Layer 4 of a small transformer language model trained on English Wikipedia (9 layers, counted from 0, width 128).
A neuron's activation on a vector x is GELU(weights . x + bias), where the dot is the dot product.
The model reads these tokens: " \"" "the" " k" "ey" " character" "ist" "ic" " of" " which" " appear" "s" " to" " have" " been" " that"

The vector x that enters this layer's MLP at each token. A number n stands for n times 0.01.
0 " \"": 54 219 27 -58 -265 126 223 19 -146 -147 2 104 -98 118 21 164 34 -125 31 -201 -214 -43 -85 90 165 -27 -95 -99 59 190 3 -97 98 4 -163 -221 -84 -27 226 -48 -16 -303 217 89 -30 57 -99 0 -318 -29 -53 11 -185 39 -37 37 103 -20 -189 -64 154 39 -23 50 -69 8 -103 -52 -5 -198 62 95 15 75 208 -138 146 127 33 38 -63 -306 154 46 -56 132 -167 321 208 -8 57 42 -268 -46 19 2 -34 -35 116 21 181 -170 -116 -64 13 14 -76 -108 -131 71 94 70 -28 -204 10 -37 -56 312 -5 105 -99 118 162 -79 75 126 24 42
1 "the": -62 52 -252 46 -147 132 -55 35 -20 -153 71 155 -24 17 83 -129 -66 -172 -36 -129 -376 79 37 71 267 110 -96 60 47 166 43 -200 -40 -78 31 45 -177 -172 200 -5 22 -213 6 100 -108 72 -8 28 -328 -119 35 -244 -4 68 193 174 153 74 -58 -217 87 135 -1 -36 -1 122 -15 -57 216 -345 -178 97 186 79 130 26 -136 102 24 97 62 -37 122 10 96 128 13 94 84 -108 -144 -64 32 -163 179 80 25 80 -31 11 39 -129 -198 -31 97 -61 -125 51 76 7 -79 -133 -58 -105 25 57 89 92 -72 -7 10 81 136 -88 44 240 -196 18
2 " k": -24 27 -130 -105 4 171 -20 -15 -4 -172 -7 108 45 72 -49 69 95 -100 -81 -240 -171 23 19 -62 -29 54 50 105 13 62 60 -2 -247 -33 -53 80 -32 22 414 15 -242 -73 17 215 38 -26 -115 226 -300 80 83 -94 -182 160 73 285 203 96 -178 -168 227 -14 11 132 6 58 -103 70 88 -137 -95 12 6 89 -76 -85 45 123 65 -156 98 24 194 -214 -149 -1 -184 23 128 -75 52 -139 -102 -204 43 92 -53 54 36 234 -31 -131 -121 -19 -3 -53 -239 39 -93 35 99 -25 -67 -60 3 -170 105 -125 89 116 51 76 10 96 -2 -39 -238 53
3 "ey": -51 -68 32 -123 -65 87 107 109 22 -115 84 159 94 203 -57 -23 131 -111 -123 -62 -403 71 133 -78 39 41 168 -69 -27 84 -117 -105 -310 -68 52 85 -57 32 146 -179 32 -251 -87 122 -46 143 -29 -4 -204 -60 -67 -93 -16 307 250 0 125 -51 -212 -30 80 122 156 -86 98 -9 -316 43 205 -414 18 28 140 -41 3 60 -67 236 122 -59 69 -11 47 -45 -7 205 -22 167 17 26 -75 -141 19 -368 -40 128 -62 74 57 92 74 -26 38 35 -22 -151 -46 -82 22 35 -47 -34 -96 26 67 -24 13 -14 59 17 -216 -17 -86 54 -1 253 26 -47
4 " character": 82 -58 61 68 -120 -76 -109 51 -20 -158 39 1 79 126 -38 -38 19 -117 284 -91 -331 62 12 -146 207 27 191 -51 85 89 10 -1 -178 109 -36 -26 -8 -38 37 73 -6 -361 -176 152 -45 -28 -114 9 -329 -39 -106 41 81 291 -65 -22 173 72 -358 141 82 -54 45 144 -30 41 -101 211 0 -157 38 9 55 -235 160 94 135 285 177 -37 -29 27 -165 1 -95 -68 73 79 109 79 -58 -11 316 -415 64 -26 -101 115 -79 -126 -31 -48 121 -3 38 127 66 -169 90 62 -33 -29 -67 -154 151 -27 63 37 17 48 -161 61 134 -139 56 98 -222 -96
5 "ist": 5 -142 211 -207 -37 -23 50 134 -34 -192 -71 115 153 68 -41 2 72 -90 83 -118 -212 120 138 -198 136 34 143 -59 78 44 -9 256 -158 -1 48 -43 48 -18 9 115 -77 -57 -90 -26 -135 100 -130 35 -199 -78 -246 130 36 361 -146 26 176 -91 -159 191 4 -102 222 -160 -54 9 -364 50 49 -22 -25 37 37 -173 148 115 60 73 291 109 -4 -88 166 -10 -28 -48 86 -138 56 298 70 63 257 -142 70 43 -74 6 -72 -15 -180 -110 -62 115 -189 29 -69 -245 181 227 -202 -27 -44 -63 61 55 9 108 -41 63 -55 -122 175 44 -101 24 -91 -156
6 "ic": -54 -172 176 -15 45 39 264 97 -49 -159 -30 -34 265 -138 10 -352 34 -33 -156 -220 -308 192 44 -37 -23 173 48 -46 101 18 -6 -207 -5 3 43 -105 -66 -110 71 -213 -76 -213 13 29 -36 163 -13 -120 -426 -140 -110 114 54 215 -59 160 17 0 -164 172 208 86 137 30 46 18 -2 129 83 -276 66 -78 105 -79 209 -63 83 137 124 -18 7 -84 156 -24 79 178 172 140 54 -35 -209 171 172 -159 134 -108 38 70 43 47 -236 -94 -33 56 -86 -60 -7 -119 185 231 -71 44 -196 98 37 35 120 -7 43 47 -215 -92 64 29 3 -19 -145 -6
7 " of": 33 52 -162 108 -199 81 101 -105 -7 -141 -31 14 -237 -155 -34 -112 -17 -59 52 -96 -486 -37 29 5 153 11 -96 -131 132 -27 -7 -85 -75 36 -60 -19 1 -90 136 -164 -198 -102 220 -24 26 52 21 32 -344 -32 -124 44 -78 93 -4 162 183 -54 -139 52 116 -101 124 130 -166 -32 47 79 230 -189 26 98 132 16 250 -165 147 107 89 -52 -28 -220 150 -35 -25 23 -72 148 -83 90 67 -45 148 -136 -15 -184 41 16 87 41 -39 -90 -23 -71 75 134 -25 61 -94 115 61 28 -120 -86 85 95 -63 148 -125 161 -147 59 14 239 145 182 -33 51
8 " which": -16 112 -76 -55 -71 -12 -45 267 -160 -28 89 158 5 187 70 -237 -79 82 73 -73 -452 115 5 30 56 222 170 -18 33 143 -91 -92 -3 -39 -68 26 174 -104 90 -47 -70 -240 35 -91 -36 -206 -170 45 -220 -80 -55 -47 -162 88 -37 -36 192 -25 -145 -121 202 81 -16 119 312 72 -5 140 26 -256 -108 145 290 87 97 -139 69 144 3 56 134 -122 17 -36 47 -121 -25 98 -197 -39 56 27 -2 -214 119 84 -59 116 -17 -53 -74 -74 17 -27 -96 214 -135 -133 -183 -141 37 -34 -121 -75 101 -8 -69 82 -39 94 77 279 52 -172 -102 158 -66 172
9 " appear": 12 -191 30 -124 -115 161 57 204 -85 -70 213 204 114 94 -170 7 18 -57 300 -157 -266 -34 -43 -75 222 51 2 -5 39 29 12 120 -445 169 66 -32 2 47 114 77 -48 -132 -3 -38 -217 -21 226 88 -284 45 -10 177 77 202 -6 -73 94 -114 -305 131 220 -162 -57 -154 36 -190 -122 85 4 32 59 -83 168 -176 -11 -29 96 164 106 152 -151 216 -9 -62 -23 -12 32 75 -103 -73 126 35 176 -412 164 21 -35 155 -9 -27 -82 -120 -123 27 -138 72 -151 -150 103 173 182 -34 -51 30 162 69 -91 20 -61 219 -165 -18 -80 -85 4 13 -204 15
10 "s": 21 -241 -10 6 147 -29 245 270 -48 33 10 179 95 84 -83 -150 -96 -163 206 -188 -430 -59 -45 71 206 -27 63 -27 13 7 -42 0 -173 33 -40 76 7 110 67 -117 -74 -183 -9 21 -9 1 65 -3 -398 -14 50 148 130 96 88 -30 84 99 -135 104 134 -27 41 -8 141 -79 -150 4 -123 -145 -29 24 79 -138 179 -4 287 143 -92 -167 36 38 28 -168 65 -32 105 99 93 23 -37 44 91 -143 163 19 -138 70 99 72 -236 75 22 -68 -39 -46 -122 -318 126 39 68 157 52 75 185 -30 -21 127 34 189 -302 -111 -128 26 34 24 -109 -216
11 " to": -67 153 -149 18 -142 195 79 -3 -87 -148 59 121 -138 68 34 -118 -231 -62 54 -158 -392 72 -13 14 97 -40 147 -142 -62 144 6 -176 77 -20 -86 14 143 111 110 -106 -193 -86 219 -87 119 -157 -16 90 -257 -75 -53 102 -59 -60 -77 2 149 -75 -254 -165 435 -8 93 -17 241 -73 -25 -81 220 -158 -32 -7 179 24 191 -226 116 84 -113 8 -76 -58 63 -18 -18 6 -59 159 -65 29 218 -148 -28 -189 14 -41 -70 54 46 150 46 -31 -63 -84 50 37 -35 10 -11 240 16 145 -29 111 211 7 -122 81 -19 181 -138 43 -139 80 -8 235 -62 -10
12 " have": 1 7 -78 -163 -31 158 119 35 -220 -73 181 232 138 170 -31 8 -205 -37 162 -46 -371 84 -104 29 401 214 -21 -144 97 31 -55 32 -136 40 91 -128 -23 -35 24 -25 -155 -34 195 82 -80 -50 -81 43 -406 -139 -109 2 -58 113 -21 110 150 -125 -156 -187 49 5 27 61 136 -3 -143 140 37 -88 -132 272 42 23 171 -216 108 234 -127 2 87 2 -72 -37 45 -93 91 27 -141 -172 94 -269 123 -323 12 114 -2 1 -25 28 62 67 -87 -66 -7 182 -172 -57 89 -40 -26 -46 -19 34 50 93 -90 28 -128 173 144 44 1 41 -66 143 -155 66
13 " been": 7 -51 71 -168 -122 171 177 31 -19 -45 165 197 248 60 45 36 -128 -177 143 13 -408 34 76 -7 81 59 -43 -172 -79 38 0 16 -309 35 45 -219 -21 145 58 24 -6 -73 5 -32 -142 -98 135 -81 -316 -82 61 88 -23 54 11 -101 89 -137 -203 38 174 -89 6 -118 28 72 -229 138 187 -305 69 215 122 -42 208 -87 193 105 -259 3 69 -27 -296 -13 -17 -2 113 49 37 -145 -18 -47 184 -324 -31 -19 2 136 16 23 8 162 -159 35 -46 99 4 -62 -26 44 22 151 83 135 88 209 -8 96 -91 294 -42 -174 28 18 -72 41 -86 -112
14 " that": 17 44 -159 -25 -148 -32 43 238 -173 28 168 32 156 116 97 -185 -35 41 160 4 -445 -9 -37 118 128 140 -41 -40 60 104 -52 -89 64 -42 -117 -37 61 -119 80 -46 -14 -206 229 -180 29 -255 -129 19 -214 -129 -35 71 -21 25 -1 3 121 -10 -29 -206 163 59 49 171 233 -1 -114 8 23 -264 -143 115 126 7 141 -259 111 96 -159 55 2 -110 92 -22 42 -50 -111 255 -138 61 155 181 76 -149 186 120 -29 56 0 -115 -240 -34 -48 -140 2 108 -109 -131 -217 -188 -66 190 -137 -2 9 -70 -1 152 46 45 36 214 156 27 -5 190 -96 130

Each question shows the input weights of one neuron of the MLP. A number n stands for n times 0.00063.

n135 (bias -0.164): -52 -37 191 -43 17 -103 -111 -41 -74 62 35 -25 75 44 94 -196 -138 -128 -44 -83 -55 -275 180 -16 233 63 -4 35 -108 -3 -59 -69 206 65 -3 -172 177 62 65 65 43 -186 -209 -31 87 -97 -172 -20 85 21 156 -99 -7 151 142 -52 53 -102 -28 125 -90 52 45 -217 -36 47 198 -136 7 30 -106 10 116 146 -3 7 11 130 41 -129 34 135 -146 14 135 -119 161 141 -84 -44 -252 126 -93 99 -175 -80 183 -240 7 56 189 69 71 87 -272 -92 143 -70 -82 -209 14 -31 200 51 -50 -17 67 -76 -38 171 157 -45 -30 13 -39 -32 242 -126
On which token does it fire most, and how strongly? 13 " been", at about 0.17

n175 (bias -0.098): -75 55 -49 -41 -103 18 117 -7 -3 294 -47 -189 -55 35 -153 -47 166 146 60 -11 10 -10 -94 72 -51 -137 -18 40 21 235 -128 124 -87 4 28 144 -112 204 -70 -52 85 -64 73 -207 -4 -53 -53 49 87 181 136 -31 79 -77 167 81 134 -196 -76 236 86 -273 -82 84 -209 157 107 66 -41 7 113 50 109 86 -112 -302 -231 -11 84 -212 42 -192 -286 62 168 216 -151 -41 -4 38 -14 217 -131 -95 -73 -75 -46 -91 90 29 -22 -75 132 -55 32 118 21 -58 15 -143 111 -61 45 67 -270 -49 72 181 36 125 77 177 -95 66 4 98 117 -94
On which three tokens does it fire most, strongest first? 0 " \"", 7 " of", 14 " that"

n21 (bias -0.080): 106 103 -49 -80 15 -19 42 -27 12 -149 5 -135 -127 97 42 35 -63 135 133 -54 28 118 -60 -125 28 47 28 -274 29 27 15 -73 -17 -12 -49 25 -104 23 -46 -111 57 -37 -141 -67 133 142 83 41 76 59 -65 0 32 0 -60 71 15 -223 117 67 -2 -50 133 39 -84 -44 74 109 93 12 23 67 2 -25 113 -20 100 5 -7 -5 73 21 123 -30 8 -70 -27 -46 -35 -38 -128 -92 -46 -15 13 -74 59 56 0 -3 79 -74 41 -62 223 70 22 132 5 49 91 47 85 -206 -92 68 105 -24 37 101 -91 -117 -101 98 -18 -15 32 45
Which token does this neuron like most? 7 " of"

n229 (bias -0.211): 16 133 86 -227 68 0 78 -45 -139 10 -72 109 192 86 -39 88 29 62 -38 -114 141 -83 -155 72 -10 165 73 -63 -89 -114 201 -16 76 84 292 13 -108 100 42 -35 -34 -10 -120 -101 -159 -3 -328 -57 76 104 172 34 -82 80 -76 -90 36 -172 -128 121 173 -13 -243 -76 -17 -78 -55 -64 3 176 -60 183 131 0 6 -159 106 7 103 -118 -22 -21 -26 -7 -17 20 -66 31 157 -44 -19 -86 -74 -48 77 -134 195 -10 66 -102 194 -26 -32 41 42 74 -16 -43 160 -10 -29 108 169 80 -72 48 -53 140 -214 140 84 -26 71 88 -200 -36 -84 224
On which three tokens does it fire most, strongest first? 12 " have", 13 " been", 0 " \""

n412 (bias -0.014): 185 23 -40 -143 -211 192 -180 -84 -50 -92 79 -3 99 383 92 -14 149 99 -64 -3 -3 144 66 -6 160 -48 -14 108 166 51 177 17 -20 -10 -75 -76 -60 51 -122 47 46 44 38 -82 130 -10 -27 -307 125 -17 -77 20 97 -45 47 -210 -114 -76 135 86 -99 48 -256 -23 0 -89 -10 -109 3 -59 -73 93 91 -34 90 205 250 -90 88 -248 236 -79 -96 56 -52 218 24 -136 103 43 -47 117 115 57 119 117 -106 -61 -50 38 -63 48 110 -20 45 71 80 -236 -130 32 110 69 62 101 43 44 73 56 -51 -233 14 -186 -110 -10 -70 -149 78 100
On which two tokens does it fire most, strongest first? 13 " been", 5 "ist"

n90 (bias -0.105): 33 -181 111 80 -23 13 70 -13 74 0 10 10 -7 43 -30 178 -109 -106 43 3 -134 20 -193 -166 -54 -101 24 -88 -136 -133 -126 -149 -88 -112 -106 239 -13 42 -53 121 -48 -73 -28 17 163 -66 -20 68 78 76 225 -95 115 38 107 -49 -233 -108 -171 164 30 -77 -139 -94 21 -63 116 34 -126 55 -20 -7 26 -23 -16 113 -24 24 -89 47 -72 84 0 361 61 64 -154 -205 -23 -74 -75 -36 125 85 51 121 172 43 10 51 -99 136 178 -93 -17 53 59 94 249 -133 63 -80 160 -131 -51 -7 39 -54 -123 10 -34 -300 -300 129 102 182 -30 54
On which token does it fire most, and how strongly? 10 "s", at about 0.61

n67 (bias -0.106): 14 -92 18 -65 39 27 23 -25 -4 30 -51 -40 10 20 48 -44 -2 -2 59 -81 110 99 -56 -74 -2 -72 134 -33 -4 -60 -62 -71 -4 66 46 -174 -155 114 -2 -138 66 5 -83 28 90 146 61 -47 -41 66 -45 -57 -5 -43 -43 -25 26 -121 -100 99 -74 -9 94 47 -47 99 174 -45 33 2 -19 39 -36 57 -18 0 -9 -21 -7 102 -48 29 64 63 33 30 35 -130 81 40 -65 -61 20 70 26 -141 -18 57 -147 21 118 -82 183 -11 95 69 52 -84 12 -39 -71 99 -4 -188 -86 -18 162 -114 106 58 -137 5 -46 -36 139 -168 11 -98
Which token does this neuron like most? 6 "ic"

n380 (bias -0.136): -14 199 163 -157 -14 11 -57 46 115 214 40 -113 -4 -25 -25 -61 -28 11 81 29 -98 -77 -102 172 55 120 143 -132 -21 -32 32 -32 -32 231 57 4 -172 190 -245 88 165 -100 3 126 93 0 -174 -130 37 54 236 -89 -18 88 -42 -85 7 -120 91 47 -277 -54 -82 -158 -295 -191 -140 4 140 -111 132 249 99 237 -42 4 -116 -47 170 -43 124 -8 -11 -110 92 7 -141 90 -50 45 -123 155 -85 -130 -166 -33 -61 -308 -143 -146 78 197 -63 -93 36 -27 -42 -160 -18 -167 223 -115 -121 -18 7 -81 -7 155 0 -61 92 107 -228 80 29 18 82 -94
Which token does this neuron like most? 3 "ey"

n281 (bias -0.146): -56 140 32 -92 -29 161 26 -6 51 75 -129 -23 105 213 7 -168 -3 -65 -71 -76 139 35 106 67 60 -80 -127 60 -108 69 -46 -52 -29 39 -141 -53 -6 -52 -19 132 -79 -33 -200 112 -72 -13 -39 64 -28 78 -144 -116 163 -164 -192 107 -56 -73 -89 43 92 116 65 135 -10 165 69 -37 -93 60 -50 106 16 183 -109 13 -166 175 -216 -115 -65 -104 46 114 265 -63 -17 96 -122 -10 -203 222 -45 35 -61 59 -16 90 89 140 61 -16 -32 -132 13 28 -77 120 134 -166 -102 99 113 -132 -3 26 -105 88 -236 16 253 -156 -162 -76 -131 33 -62 -272
Which token does this neuron like most? 1 "the"

n416 (bias -0.074): -59 29 91 -100 144 7 -203 107 -71 -39 0 -34 68 -78 36 13 -134 36 68 -23 43 158 137 64 -7 194 -186 -249 -93 -49 66 -160 42 160 -76 147 -126 80 -95 204 -3 43 -21 -169 -119 -20 -199 81 -34 -200 -45 53 -83 -93 -151 -176 114 60 80 -159 -17 -70 43 177 85 38 -76 41 -257 102 135 103 -78 -3 171 118 147 -210 62 -226 -7 -24 36 105 20 -77 -23 -52 -20 -96 -29 87 -167 126 288 96 85 91 16 -50 -85 62 67 -63 -53 87 42 37 -51 -3 46 -145 98 -78 60 87 -3 32 -3 -63 323 7 103 3 -24 -174 174 -3
On which three tokens does it fire most, strongest first? 8 " which", 14 " that", 12 " have"

n285 (bias -0.198): 89 -227 94 196 -79 148 -61 33 -87 232 -15 187 6 -82 150 -28 -198 73 -91 132 -3 -15 -178 88 172 -68 28 166 114 95 -37 0 75 -9 -40 72 114 0 -58 66 62 82 60 120 -31 31 61 -102 40 6 -9 88 37 14 135 -61 -44 -50 -31 40 -65 -99 12 -81 -3 84 132 16 -17 -27 -16 -49 -73 -18 -117 -266 156 3 -67 -151 -88 -42 -163 19 100 301 -217 -80 96 77 -12 -9 -216 6 13 173 12 36 -21 -100 -44 156 45 -112 -207 26 39 -96 97 91 -22 -49 -47 -64 -53 -57 -24 -59 98 234 -82 110 -67 -15 -151 6 165 19
Which token does this neuron like most? 10 "s"

n383 (bias -0.055): 25 -21 -43 28 16 -73 -90 3 -50 -65 -49 172 -121 51 -95 -107 -32 207 38 -49 231 134 -197 -83 86 -28 -151 -50 -72 98 -38 -106 37 -38 -74 -8 -16 49 119 -24 26 157 -81 98 -46 109 -49 -179 31 -52 59 -3 -138 21 -123 22 -80 -11 -234 90 52 -30 -60 19 -36 -131 -125 200 -132 -34 45 99 118 -25 -37 -106 -116 -11 199 16 70 -60 -44 -73 106 -41 -113 37 -162 -90 102 59 32 43 -22 -77 -63 -32 40 -133 65 -16 61 -97 -66 39 -35 14 140 112 77 -49 81 126 29 -51 -121 29 -44 -131 -28 -65 -8 -90 6 -89 196 39
On which token does it fire most, and how strongly? 9 " appear", at about 0.38

n319 (bias -0.101): 179 164 61 122 -75 295 -86 -128 -121 -38 142 -46 196 -135 172 17 0 72 74 10 -29 162 -98 70 21 206 -7 -270 -178 48 -17 62 208 61 -79 -70 -3 -69 20 44 30 55 -51 -145 -86 51 -146 -155 81 0 61 -43 0 -234 -20 61 52 -80 205 176 -110 66 -17 -57 18 76 -79 50 -153 -63 0 211 115 131 -74 -124 -94 24 132 7 -183 4 131 0 165 188 118 61 -73 77 -41 -24 -58 78 -110 -69 -62 -241 50 -192 -96 -312 -3 -109 -66 130 176 -119 204 -47 -52 -28 -182 51 83 -3 -103 66 -144 38 -78 -20 98 184 64 -80 38 38
Which token does this neuron like most? 0 " \""

n111 (bias -0.181): -36 -35 -42 -161 -151 119 178 71 -47 153 -34 71 -226 83 -127 -82 15 145 131 -76 156 -27 -83 -67 71 -25 3 191 -97 18 66 -24 -153 90 151 202 -27 48 21 15 -102 15 120 21 -73 -111 0 -95 -68 93 151 -98 132 -83 -18 3 -80 9 70 121 27 -95 -45 -110 -31 -54 -27 -22 -241 120 -167 -137 137 73 -24 -262 86 -73 -60 -18 54 -19 -45 99 9 -9 15 139 24 53 36 15 -3 152 37 15 -51 -15 44 -46 -206 -181 -85 32 70 46 -148 43 50 -96 46 133 -12 -12 -81 -285 -41 133 -64 82 56 99 -11 -197 105 55 111 -107
On which token does it fire most, and how strongly? 9 " appear", at about 1.1

n393 (bias -0.163): 242 -54 -73 6 -67 107 -97 -12 181 -173 36 -171 -61 168 -62 -39 -117 -88 -55 -115 -19 -20 -27 -44 -39 170 -109 -15 -158 144 44 0 -40 120 -168 78 -92 22 20 -29 -82 35 -85 136 68 44 85 -107 25 -129 266 -129 -78 -50 -43 -58 81 120 -68 101 27 184 -68 -49 94 -89 -68 -73 -6 -60 111 59 128 3 0 103 -87 12 -189 21 166 -59 -65 106 -18 92 6 43 44 -94 -20 6 -41 -55 -45 0 -47 -6 -43 -15 -55 129 -37 6 154 -45 55 9 -72 34 -115 -97 34 12 -226 -116 111 133 77 -12 273 -111 48 186 60 -152 32 -149
On which three tokens does it fire most, strongest first? 1 "the", 13 " been", 2 " k"

n364 (bias -0.049): 169 -108 141 203 48 -9 120 31 -118 6 -29 62 -72 85 -156 61 -28 -10 38 -83 -108 37 -65 88 65 -65 -267 -71 22 121 -117 28 140 -16 86 -16 -84 -17 179 125 89 108 -41 -89 25 -199 123 34 325 -152 53 -103 55 -42 19 -142 19 -149 39 -58 19 -221 54 174 -23 -220 51 -118 36 -86 -94 45 116 108 -81 162 -13 23 -135 83 -57 -70 -13 245 -130 -74 -64 283 147 -139 106 -131 139 9 150 -3 38 -19 34 -26 59 67 84 -46 13 -48 -16 32 23 -198 93 -124 -67 75 -73 91 -65 -49 -95 -182 3 38 -73 -86 -98 16 -41 158
On which token does it fire most, and how strongly? 14 " that", at about 0.72

n48 (bias -0.113): 10 -110 -92 -52 106 -239 -86 85 68 -102 194 193 52 65 225 60 -148 -192 118 37 97 -94 10 -141 51 50 98 30 -120 66 129 -79 97 141 83 17 -182 74 -72 26 -6 46 74 -170 -50 -59 53 -29 -25 23 26 -206 145 -34 -185 -62 215 64 -20 7 110 -20 20 68 -58 -170 106 -27 -107 128 -142 37 -33 -96 -91 86 34 -288 -69 -60 -65 -21 80 10 0 -127 -10 -3 30 103 -94 -65 -13 -49 126 27 10 177 -158 -3 243 69 94 6 -183 -63 179 212 68 -98 63 -123 41 -183 -73 -127 -141 -73 -76 340 -72 -59 54 -16 -146 -37 69 -161
Which token does this neuron like most? 9 " appear"

n240 (bias -0.237): -163 -272 132 197 4 100 47 -103 -46 4 -66 78 -169 -71 -156 165 -101 297 -218 -142 27 -195 -52 94 -89 -217 -82 59 180 196 -76 -141 -11 111 -76 235 -107 -134 -29 -114 -52 76 54 -40 127 83 -32 -7 269 0 28 -104 66 -103 4 201 -18 -63 22 200 178 150 235 -21 -250 57 33 7 176 -4 -59 44 29 -36 -157 69 -180 -70 -72 -212 79 84 -73 71 234 158 -114 42 193 -95 -46 143 -22 25 86 -117 -65 118 11 111 108 -116 25 -3 -66 -31 -11 121 -149 -15 -189 -66 94 -4 -70 0 -25 -115 54 168 41 -162 -93 218 130 107 -87 66
Which token does this neuron like most? 7 " of"

n171 (bias -0.035): 159 39 151 175 -62 128 -16 48 37 -83 65 66 92 13 78 -30 -200 24 109 78 -84 -50 -49 122 30 49 -61 -36 -8 162 13 16 -134 -43 -16 98 79 -114 -192 3 -44 -56 52 92 -22 -21 141 -34 88 21 -3 -113 -33 -122 76 -72 101 0 -139 -11 -19 -204 62 -40 -72 -124 -145 17 20 229 30 147 -61 -30 -124 -126 -153 -125 -32 -43 -8 -34 -43 -52 66 128 -109 -59 35 -162 -106 -13 -67 -90 0 41 -129 -32 -21 -19 -19 185 -18 -166 -49 143 71 -145 39 51 -73 -38 44 24 10 -29 -146 75 89 84 -83 -16 -5 -52 -80 -148 24 8
On which two tokens does it fire most, strongest first? 13 " been", 9 " appear"

n61 (bias -0.095): 380 0 -168 141 -127 129 -170 42 45 49 93 -40 -33 -45 18 -4 -25 177 -17 57 157 21 -61 33 -224 97 84 203 -66 60 -166 -32 118 207 11 158 -80 75 -77 -17 54 -113 -16 -14 114 11 -60 -333 -76 -64 -157 -57 93 33 118 -179 -79 -105 -86 36 71 -64 42 -198 -164 85 273 -161 27 -123 -4 50 -17 -32 268 -262 -18 -61 28 -182 98 37 -92 -51 15 186 86 30 157 247 7 14 60 171 26 -247 14 -14 -135 -11 -113 -124 -14 -119 -14 74 56 -58 76 -49 -103 221 41 178 -58 -167 130 102 7 71 -73 -84 27 72 98 -162 4 68
On which two tokens does it fire most, strongest first? 6 "ic", 7 " of"

n226 (bias -0.105): 4 -139 -105 71 -82 -14 156 -10 -42 113 -22 163 96 98 149 -90 71 7 -81 -50 -60 73 181 -10 43 40 153 -149 55 -71 28 -25 -24 275 -196 -65 112 72 -7 80 -7 149 -181 -29 -46 -81 -74 195 107 32 73 -187 -47 7 157 88 141 -329 -130 193 0 4 -21 136 -176 -22 235 -81 74 113 -47 237 -109 85 -223 114 54 -378 -11 54 169 -56 -271 -51 142 -65 140 123 132 -17 87 52 -138 -52 106 29 -67 -21 -277 -7 11 -53 59 44 143 -34 112 -119 -51 -23 143 -18 3 -165 -222 42 28 -68 39 0 -29 -152 -159 124 -121 14 67 -119
Which token does this neuron like most? 13 " been"

n107 (bias -0.214): 132 -35 101 -59 49 -78 -62 116 16 -105 190 17 34 -91 -3 150 -252 -89 137 23 -59 -145 -47 92 57 104 -95 -81 116 -40 -132 -75 -100 -3 -162 110 -62 -77 0 146 19 -72 122 -238 -26 72 -360 32 3 171 39 -66 -3 106 -29 -147 3 -40 -63 76 -156 57 161 16 -65 -45 -30 58 -44 -131 34 67 75 -109 74 -36 50 -167 49 -249 -95 -35 -3 284 135 157 87 -14 93 3 -3 10 -102 -36 -48 137 82 -29 96 54 -119 30 77 -152 66 109 13 -167 200 -136 -7 -129 -29 -91 -19 -91 105 101 -158 -50 -44 -314 -9 253 -34 -37 86 -130
On which two tokens does it fire most, strongest first? 10 "s", 5 "ist"

n399 (bias -0.072): 72 10 17 104 -65 -24 -58 101 -100 27 28 -160 -124 -67 17 -76 51 -75 -57 -45 164 23 -83 -145 35 -14 133 -63 203 192 -150 -184 7 -3 -38 38 64 101 125 -34 20 272 -13 -161 -99 -10 -58 -20 -38 -14 84 -199 -80 152 -94 3 62 -42 -3 -103 -106 -52 92 -74 123 279 304 0 -58 17 -115 14 -47 -181 -181 -38 -187 194 -186 103 162 -115 -120 -21 94 228 -7 -86 28 -126 131 -175 -129 155 -200 -124 119 101 -130 108 -53 7 90 -115 179 42 -7 -62 189 -263 -154 10 99 -57 -213 67 -3 -20 -113 -24 120 41 -98 -13 -67 -42 -170 73
On which token does it fire most, and how strongly? 1 "the", at about 0.21

n337 (bias -0.034): -75 -142 54 -57 166 101 -125 -53 126 -81 75 -263 -74 127 -61 -31 -108 -64 -114 -31 48 7 -138 126 -100 -59 -56 -146 -139 160 -122 0 93 37 71 -45 -77 61 -54 40 -118 24 41 -157 -48 -176 -118 -3 -86 81 -7 62 17 148 100 91 -79 62 48 -41 -44 123 -193 43 -49 107 146 133 -6 79 -24 223 225 -20 -3 -51 7 -375 -17 -17 0 -43 99 101 209 -24 38 -199 243 -43 154 164 -74 0 38 93 -78 -20 -162 -166 -102 -105 -3 -213 -68 -170 -33 -31 -24 0 106 48 20 228 -10 -127 326 49 17 82 21 24 -10 23 63 -276 -95 -127
Which token does this neuron like most? 2 " k"

n14 (bias -0.110): 70 154 408 -8 119 -122 -193 64 19 -158 113 193 -84 145 -251 180 -100 -15 -297 132 182 110 -51 -200 153 141 -234 111 38 31 231 12 -215 -15 -112 -51 182 74 23 27 -74 166 -186 27 178 46 -42 -83 123 -27 171 -155 153 -110 -76 -161 -67 35 -223 23 -19 -226 135 -4 -183 158 -27 -104 -59 247 28 -31 -175 -116 30 328 110 -70 -61 62 252 102 -81 -167 67 -78 8 -12 183 -60 30 42 -161 -4 -16 -62 35 65 34 -12 -60 8 56 -82 -191 -37 144 -110 -91 69 101 78 127 -95 19 -49 -169 19 66 -82 148 -188 -66 -19 175 -51 -8 -47
Which token does this neuron like most? 5 "ist"

n9 (bias -0.148): 196 70 -122 35 34 33 -34 -321 -22 7 95 -172 -156 355 165 163 -78 -19 148 64 173 -77 -11 49 145 34 46 127 -40 72 -86 -19 18 19 338 145 -214 -219 -56 70 51 -176 -111 109 -15 116 138 -59 53 -11 265 -219 122 -92 -121 22 -15 206 -129 -72 19 -91 -38 -184 -31 -71 34 8 -11 -22 -38 117 107 0 -18 -116 -50 167 174 -4 174 -175 -8 27 69 -99 -106 98 163 69 -188 140 -123 81 -220 11 221 -193 66 42 -163 116 91 -87 117 89 59 -27 177 -36 -60 -140 -18 41 -97 -148 33 0 -361 147 147 123 -14 22 69 50 -19 -202
Which token does this neuron like most? 1 "the"

n81 (bias -0.011): -80 -86 11 -60 -229 34 -149 -124 -15 175 135 -90 -55 87 76 -93 -311 -69 -4 238 -58 -67 -101 -78 12 105 43 -59 -86 -146 130 -30 82 57 -31 -112 -45 174 -26 -98 15 -122 -89 100 -19 107 -125 -146 -111 50 218 -193 194 18 266 -15 70 -58 186 315 73 -15 -4 -199 20 -68 191 -32 33 11 -180 77 -204 -54 98 -103 -54 89 -121 -127 340 69 -127 -51 23 120 35 108 -31 -4 124 64 27 64 24 -4 95 -344 -56 -202 83 27 7 52 258 137 135 -105 141 -20 -46 -273 -250 181 114 -4 137 -15 -65 31 -32 235 -51 278 -59 19 156 74
Which token does this neuron like most? 12 " have"